Layer 4 of a small transformer language model trained on English Wikipedia (9 layers, counted from 0, width 64). Numbers have three digits each and are written without spaces.
A neuron's activation on a vector x is GELU(gate . x) times (in . x), where the dot is the dot product.
The model reads these tokens: " his" " review" " of" " the" " film" "," " critic" " Howard" " Thom" "pson" " of" " The" " New" " York" " Times" " arg" "ued" " that" " G" "ill" "es" "p" "ie" "'s" " \"" "s" "up" "erb" "ly" " ch" "anted" "\""

The vector x that enters this layer's MLP at each token. A number n stands for (n - 500) times 0.01.
0 " his": 597526399462627326524452578666497474442681617302536412452590539665562643409622502678519569528496593472541619467609599576567356545491465635437664834369515435525373568661487602429250557568306605
1 " review": 560561476414827574493569355665611554323603587408490275616630670640422419465386527762537485560399518546478482448524558628627304624518416517442573768294540569615414574678515490375521396536415541
2 " of": 637526255514716549570592468670581599348568606503539419449612666618394533463445525538562613556471573485663704546558522374396438421607550717271625691479491545459385580551429461303320323567418507
3 " the": 638448221487642403560578472700494634321655561416594512516483590573543574377441538623473467528594572477637645602597587490625315655567560509243698748434541420481426456516463474422291463539448449
4 " film": 519527296484830466545507463669455471480628678413416388608552625598447442393312323707568528429352537545556432427372622475611390585418503716354717658282574631569614544548407478506455319443413559
5 ",": 585458212531760449539642498606590528419626540386486359578696701725468542382539510617511633609474361500591481513437632497492430511749475614264644648475491548493604494463417559344376322489462490
6 " critic": 559629405368609490616689354628428555372594596644465336676723647746381474449466686661590548661424494600595583632524668521616378572413419504261660553278478483559463474569481483403372373505450520
7 " Howard": 700461448551713438470514407650517548476644791462372408220611599679396600344440456556618473478408506529594483456480628634732518507562562512276553651339307244471528699562540504393470412442438397
8 " Thom": 519534288443536384624418383662474617588548849616401374604546557684393514588693462516479545585432414548384511399590623204676505564627552563536450522372365330497487637659555553258634382427466473
9 "pson": 532447637520627533642483376528514476506433838716465367498588621693551493422551578465415524534428507465455386278606599580656610577694515393487664528216420389502651687800386591464601446589473445
10 " of": 580510206471620530625520454645508556458467709753451423355528552650547540508624624456492702642551447554582569452584580263411502492600543543517670656526429539479439632596360513114359480555482438
11 " The": 664396207515410276565500443637545584501660617459456448531411595588498654490575537622477460506492554488645579435577717459711312758552605394404731691446531465453501541584406521461310503425458441
12 " New": 565471276592629449590406275661547533645649706355551545617406598666316552634577447621413458647449405530479573419520474465592487590496676512458601656324424434527434438623442490701461292283387543
13 " York": 610419492644632463626488369671520575559611752470588715369492607666569538443562591605456420438394378402471425220411629610696450569674597541443697600326502455436592502600270553729506493421346391
14 " Times": 500552279615656512476510328598442604539532595750433429553569538777419425478545432642522640493349506546486419243440628430628490636675490461389792528354499475498666553649410562269497376310407446
15 " arg": 629604388413549382551675381613578537460661677793586486662728646705554418531601584644421619637434487542480628510556436485639403629626320619361541595487523555543648330573597508291458509510383578
16 "ued": 665541693563775422583581389548614500450509687515572377389583607690523294326358428678551726490413488584609639603393518657548442592459374536311641628386492464424487460655434460375355399639411568
17 " that": 720497375478721424708605469631527635437573546429420413403582683679609593348510441698462587541494528538655548565425543425495384612612510491294606802354390483456469519582495528218456443604419582
18 " G": 631516392511637332607484526667444507679708707463299548658470518474406638621599496608428558679540543472486502653619701437695278564496491509354495708498581338481448478635510473410264383517580418
19 "ill": 527513606583564513425426398616474468518613675213423610423502691601463509515407764382512464355595553308292565413523502463487466448536468409604500458358629395486594550610459505804446178526358509
20 "es": 398416402600718561501511443508616446467387737566394332275565597581504475481443387446533638533661500533329687378597548651537560466827473586508608449422439471481582495682527501305400246315525441
21 "p": 557485429394502537594424354648597530502527792434437495517550517595545465397444524386347467693591569499477532487637775414527434645539452509332667343401502396517503503667558509195452396567824548
22 "ie": 536430473461552474489500511665641529334523622648484321015574509658590552383595401280492650546569571538523558434600651661640585539448401525418444503460386534465473474544429525197371334675581370
23 "'s": 573423271360489425593570445673441460409676593611512454339513546514621610400658573580393575581539553586569527424578544431539346601408435383505723756429424595524430472474508588066337419511461537
24 " \"": 492446207541623373532623328589656483396635499295428382587678743583411514567568306621361582581398602531516649539498534487600398618358457630531574708364513318412438557436451567312463472538470423
25 "s": 650433353653633548654481349635684442538610534371454404525602794501579416521414357529421490605459652398418568516620631605534299355439461553369453616323603400376412440619503580587368294613595518
26 "up": 604473534502536732652464267651595518617458657461433375561437632658479455512367337419332547494442682490512624568642634525608387552438441517209480497361586400384387401454564529466328253600569591
27 "erb": 429490636518852730560531435628502688527490738436491679393391502456523495545590374352621644545480642326562513504536561292569329699516459431372552528423460530386519286641632408422361375616594518
28 "ly": 342384531613778626512563555473592506424560580456584485110565664508731439568624518453516712483449753391383457483344570494479452517367467560452467668373467446480673430722411611584310369482396442
29 " ch": 626656477389595430540582450742627438698708633320300384551684553394430558431588542568412464637506638481415466709556576421494293568545466553534637813441603419534450477627562492487467400425505563
30 "anted": 622617573524608707512495407569564406472544720326545359307658731573442493427487714570510581514457533537486717493515421701559518410602431617428639567298632399413591495521488504605356293652258474
31 "\"": 543554385561818559559610353610581633506610603459443495465470620535533466283423361650472627627522445530597480544442532675659415511545440492375788645465507319492521535530343407083328387600548632

Each question shows the input weights of one neuron of the MLP. A number n stands for (n - 500) times 0.0021.

n6 gate: 755569621549507398538233490509351538668267580396419553633668357603546706460670544637751508595622652466521490693531539497389660456606711509566492456552349568305652351419419532509552393450363531
n6 in: 591376457568508591617339446454398539507453560394376599547643538214517575526580667519559407615467554702673499445195479606537577426576256447443410590364397449369490470358497806536433476544458419
On which token does it fire most? 30 "anted"

n116 gate: 394287477518389701502512495391612549565507364732668590425426563522461336515678456607398336505642487340399357495600403419566525504564718451470573684457495411504309496417523522588541272549380626
n116 in: 547386346597313576450452402316645495546541630530590500496607547484595453492574402469648452476585622197298472566413567488541562549414816595493476526535399677451558605544598417561492521501622639
On which three tokens does it fire most, strongest first? 28 "ly", 12 " New", 25 "s"

n18 gate: 495588685649620587708570398373561561198280528555467405605556554381374706414377502343501326240400533652510534487630555354473453414381453463458600408425545517626527631485582540324526675602323490
n18 in: 498372341407622528534402360468558426445547243536579490519487403517669367368608462473419457328189426409443440562646707321477517589467487536529507516560330462508480694419377236478438518672527458
On which token does it fire most, and how strongly? 2 " of", at about 1.5

n109 gate: 518540632463549591604525540542386651527416410508488438572600409690406602587289710649507317503474619571620561633507621533488606448440539603549516469532561390585535403659566708411436560514534456
n109 in: 584557619653631528511556497696531573504412440603307595505589476736356376626480557622643503536576394363533434460387496463371406440525533491596498457530624529467436579398430291521366464812477453
On which token does it fire most, and how strongly? 6 " critic", at about 9.7

n26 gate: 433590467432441458436557366556576404448680603624527508676564335335652542493421311318426437335333664575492533324389406495489321387440509582445452541653367486597316448378336511578630403372411432
n26 in: 289483553617398440731515419815602390504652617640511226596369567372645510578602631517799469408547558403466482452419646584532570609579560707518582443485447645453329241300293549505720472674881534
On which token does it fire most? 4 " film"

n148 gate: 514670527688475504717506590360518536384470677623460497347567545503621581449595599584594592539583576457410367414542373446664598492428612440470445518614419329543554451508568471507469428293688260
n148 in: 618517663524306271604501391551312435450454423651371450407640420294501489557609558712527460575437459348467638325307510539654614551294490728428360467474511422543564636559459481577509407649397379
On which token does it fire most? 7 " Howard"

n117 gate: 288683423493524416471603725879491535609393481533716379447664487480647469566453357542715308495467582481652343649549557643396422451607463598618348449487639545476567571485510420582595603512471348
n117 in: 481188440562613610537483553519657595665625424447548648562400406257545652398490424437377725622573547562574708252447617662473835641539280166584496630463514611555427604328504266625357613319547643
On which token does it fire most, and how strongly? 6 " critic", at about 0.77

n50 gate: 409611493445527367673485383762446389661401337506594667372588415440506563384599441444393484658402539721486490481524418543347458637594501591558498558554616426444488415610585563415414593505519209
n50 in: 360560657629313638588483596441532445628441483569361481381450522571720458460489656557483663449489318465479560691309536426503425771369525607484593428534474664526422462499297427379566604535585696
On which token does it fire most? 10 " of"

n56 gate: 745425542437509364576354492491251448540524454516667341625612437543337659434588490358450403477450509374513566562406619568499680476462647625624647641570414461467654487600463549595547596624693491
n56 in: 527366513644549537486207648653582582494499497589542551473490350476544478491556417321557404461465494506531570425819496583692443697454499593434569410512586640540212479452519490470644474387538508
On which token does it fire most? 11 " The"

n189 gate: 520528361365458489412425578654588397483324432426520491665491298384378528669437501609344409429535614489626596329349608504574357379298723388580516439481582534623654317581454313512698525549604612
n189 in: 574584328780606251507584318363526409502723571560577478579518170445586541635564457564321664279540612573383580049442347577424586506348368386386509674409349445796370425378459530484359461545458527
On which three tokens does it fire most, strongest first? 12 " New", 4 " film", 11 " The"

n103 gate: 469571414592439744484522383479414313449416388510600404384557496280397513484604477521575570617517656449372401425439485362685369444494521406395728431384578601567391353320443601312457528602561593
n103 in: 708646549513618688444398458373502556615447552581535333463362524451470591438434477554405609518525473451440467523487484277646444382351338426490640627514500592395475312453466375555598420558576410
On which token does it fire most, and how strongly? 27 "erb", at about 9.4

n157 gate: 238520431459611471811576537519490462614781472719571374619227398343561495418425659621327545414333553322458671576645593405480523295413395551539406364548419731539423603405596514483708485392599454
n157 in: 470538201520448606602539423492126720475690442566334312428327731341423417445683580653413245477624456515220482729497624502613752613630412611638501417255690677420483399467565485553544637688537674
Its two highest activations, in order, are on tokens 8 " Thom", 23 "'s"

n164 gate: 690571585558433267459434531425436473485549465523513495377557635358465600535739403562562536600421369391548327482450434605451441639600460521520675456506666393652502521405346334411491473382690250
n164 in: 341708518594498354525507654703406421554593436546343501442425433488545186418435519624455554412556641414419536591669360640620682466399591607449337658500400427509492531627589675541274568512585513
Its two highest activations, in order, are on tokens 18 " G", 29 " ch"

n39 gate: 432620435536439412403429523568722426575644518410381467534640328329545605428710437446468426302560504384483577501479568458292510546546692635655577506531565535381481411456507528666458403556717524
n39 in: 523464400457541522391573692607659242740594605458435560419535273440513518668437424583355378371448464554416568592771526462354496357545519548375616587691414543544247408464478298575498408446614354
On which token does it fire most? 29 " ch"

n166 gate: 349690613536436420315455531461566351552443620525607656555486520405485532486744402404495176277646537548558388523519346507588528582433471444437658704409565709506451523398675553376208473424340597
n166 in: 434633535403610460522562816614330329445397532584417483342381546604637769451689537651598578604356356467694449638614324493271434337552311497504634667665454389465632505411515538555496439463593737
On which three tokens does it fire most, strongest first? 23 "'s", 0 " his", 29 " ch"

n59 gate: 575442507487640342384491440513497273540458634391574442581474556584533491497402489437539467447547523632434402451643371738224532352484484367434574411549600229381383589447570519432469458533637433
n59 in: 476293373507420517530550622694437450502311659682490499478373441652394465566282556415446452291525404514408364680501588601288532477298603634493617532469385373402680336582533510483488466549597496
On which token does it fire most? 21 "p"

n65 gate: 529481525584508523594419401504430471363458568465420379273509506440391385693612432513615567607512523668431616434439343468815380582510269586409450558448537519580380404490582295520486468305552435
n65 in: 497487496550492491389417433431499513404302689322423461462675466320405674505696452537508449632518632480410510500470406501637363449381665342341439499319460510407504587381398619326526536407324479
On which three tokens does it fire most, strongest first? 7 " Howard", 24 " \"", 8 " Thom"

n125 gate: 521455425425525464468508597317496581226493476552533595676643549550706456482601558518644340607683451553613446388543315538553471595484523435607475634587342324544494534530449300670507318646417462
n125 in: 290433432453526411315376582436408431511597562429387590611446512414425468366637506619523449460502504695456532617491575582410518540529432565592580550311598288478531354347935603427474432477402402
On which token does it fire most, and how strongly? 3 " the", at about 1.6

n3 gate: 443319500428487478325362512442566413618435545632567504672468553547382428525397501392365279467592465610587446708507384471479500510488503404282484322423546500479490596327491572230585620450490496
n3 in: 500588536571528491651490381527386365447461423238318517464413363678408417606502421359562453342483590395661436441519515630670408625667487560505386494385423458570417586560419580491464503361361563
On which token does it fire most, and how strongly? 26 "up", at about 2.8

n20 gate: 451474427604492615548427593423341520435624594632311587379408719363443431397546518409510498475287438578447327431532435516661585414423517506546729584400289545388423564389624419571553522506394395
n20 in: 664273563382395442472445361643658648581411572505544297576464484418481415397597648539490552401628461189542639577500371322300418376458477565591469359588519407409530364483361634467403736582401481
On which token does it fire most, and how strongly? 10 " of", at about 1.7

n22 gate: 480441384559514555496549482568637483539404606384585454598502357545300224365340444558487615321531432436591346574430363598727564487455409494436604527662412350597351559474502571431497637484517621
n22 in: 527332584564489573327366180385331605571357407391501353533335433479383543415402643560409619442541425366609538405444500564501600355551494531318472503568531605417418473595502436309457574344559534
On which token does it fire most? 31 "\""

n97 gate: 458356408548481505574520397359665508651721521579384493541473631436627529321523618548581540521413439205404462449583518563446458533436608326576655471615264484486521374366750420451508404490635497
n97 in: 487633456567595365475563377724607441572620454601410524601380556625609515597514568578544466504399539364516364745738336498491349335401326355455396491635422420670432475576467626448627535417467459
On which token does it fire most? 25 "s"

n126 gate: 355450548362207533481646555596480257397517456506565362552326466565433843480350390397547431442680318344483482432573684508467319657501496433525428397413632572582604569541613585458457553527342444
n126 in: 384473396480559723487603571397434588335517438536272550462400589454373637669619583477508396568533453518688512705279605534580636746530499392434364448307533568591425657476374557409476463207460576
Its two highest activations, in order, are on tokens 11 " The", 23 "'s"

n186 gate: 523549387736663677477446507364455572502578344400721519347698551590554732552596636545668307343452500418592342552364686469457621480349429422582495404613419579470469441417373664432439512553488647
n186 in: 354401348461357582681443485499402598474504474567445530395454524773477522296591548479514563382292575400573303533524505326470414470414536305605383527533567521456487508660263307667383626737471514
On which token does it fire most? 28 "ly"

n133 gate: 532485419429304547405566495466593665487338518477400368527491510707511517652487527528542547530560346514416354386477454451644358598338545439457545527339529654521670672503436442706455514433654387
n133 in: 489414495366475347579718451413515472466546609523589477460427617626482503547505516387376504452416342282488471423630459594460411644430384415630434660579412265640573643468737655512509462522593363
On which token does it fire most? 9 "pson"

n142 gate: 344460441525505392492559535460409448630452302369429519421521479474514521391406499542386726682570547370490209502317540311663495457636480429540425386458478475540486520510483411609458501547520353
n142 in: 383457538575581417437579579505407631656547580403679522621592506357455538533564706529451619437691407377419645388601389590509593492510472589355388325267556513385567502367403499371428677555306392
On which token does it fire most? 19 "ill"

n53 gate: 759324560507441365566332586604559492752576444525728507617472328492401406640499498734358617353558613693307509443606464527457510241408469412383674488480602574385413416621615419605583790494617408
n53 in: 527644572552196420533382679402500243235461480287273670305423566514440405393357402444513705450477585344555507631685449683563474591523652563571589531493524465554708629456622667400265533522304721
On which token does it fire most? 0 " his"

n141 gate: 533577260692526477653440346539567505324599511594185433294581569446453518359396489596472530457521439448416460299423440550573637470360373349692669490485488634697445468460468558513461583416382573
n141 in: 549595647578620568378455442553487669539644544578445273409569401590522588528541343430531226423483413284456259316559493513653360501584296591367713455436535676486547545448426425404657468305674576
Its two highest activations, in order, are on tokens 14 " Times", 4 " film"

n81 gate: 564344595417570499274517631538327439723556440563550501346535520376514539611483609462435542550333474373485638463572355368521377586671509718423652234451585458623627537495507605597484647338564526
n81 in: 481491500596439653440538485445632696425534616561524434602474474568552525272498523580706595302728442443504342334582487556457497359352446635514550550464421397389565399261485511567364389410390607
On which three tokens does it fire most, strongest first? 13 " York", 19 "ill", 30 "anted"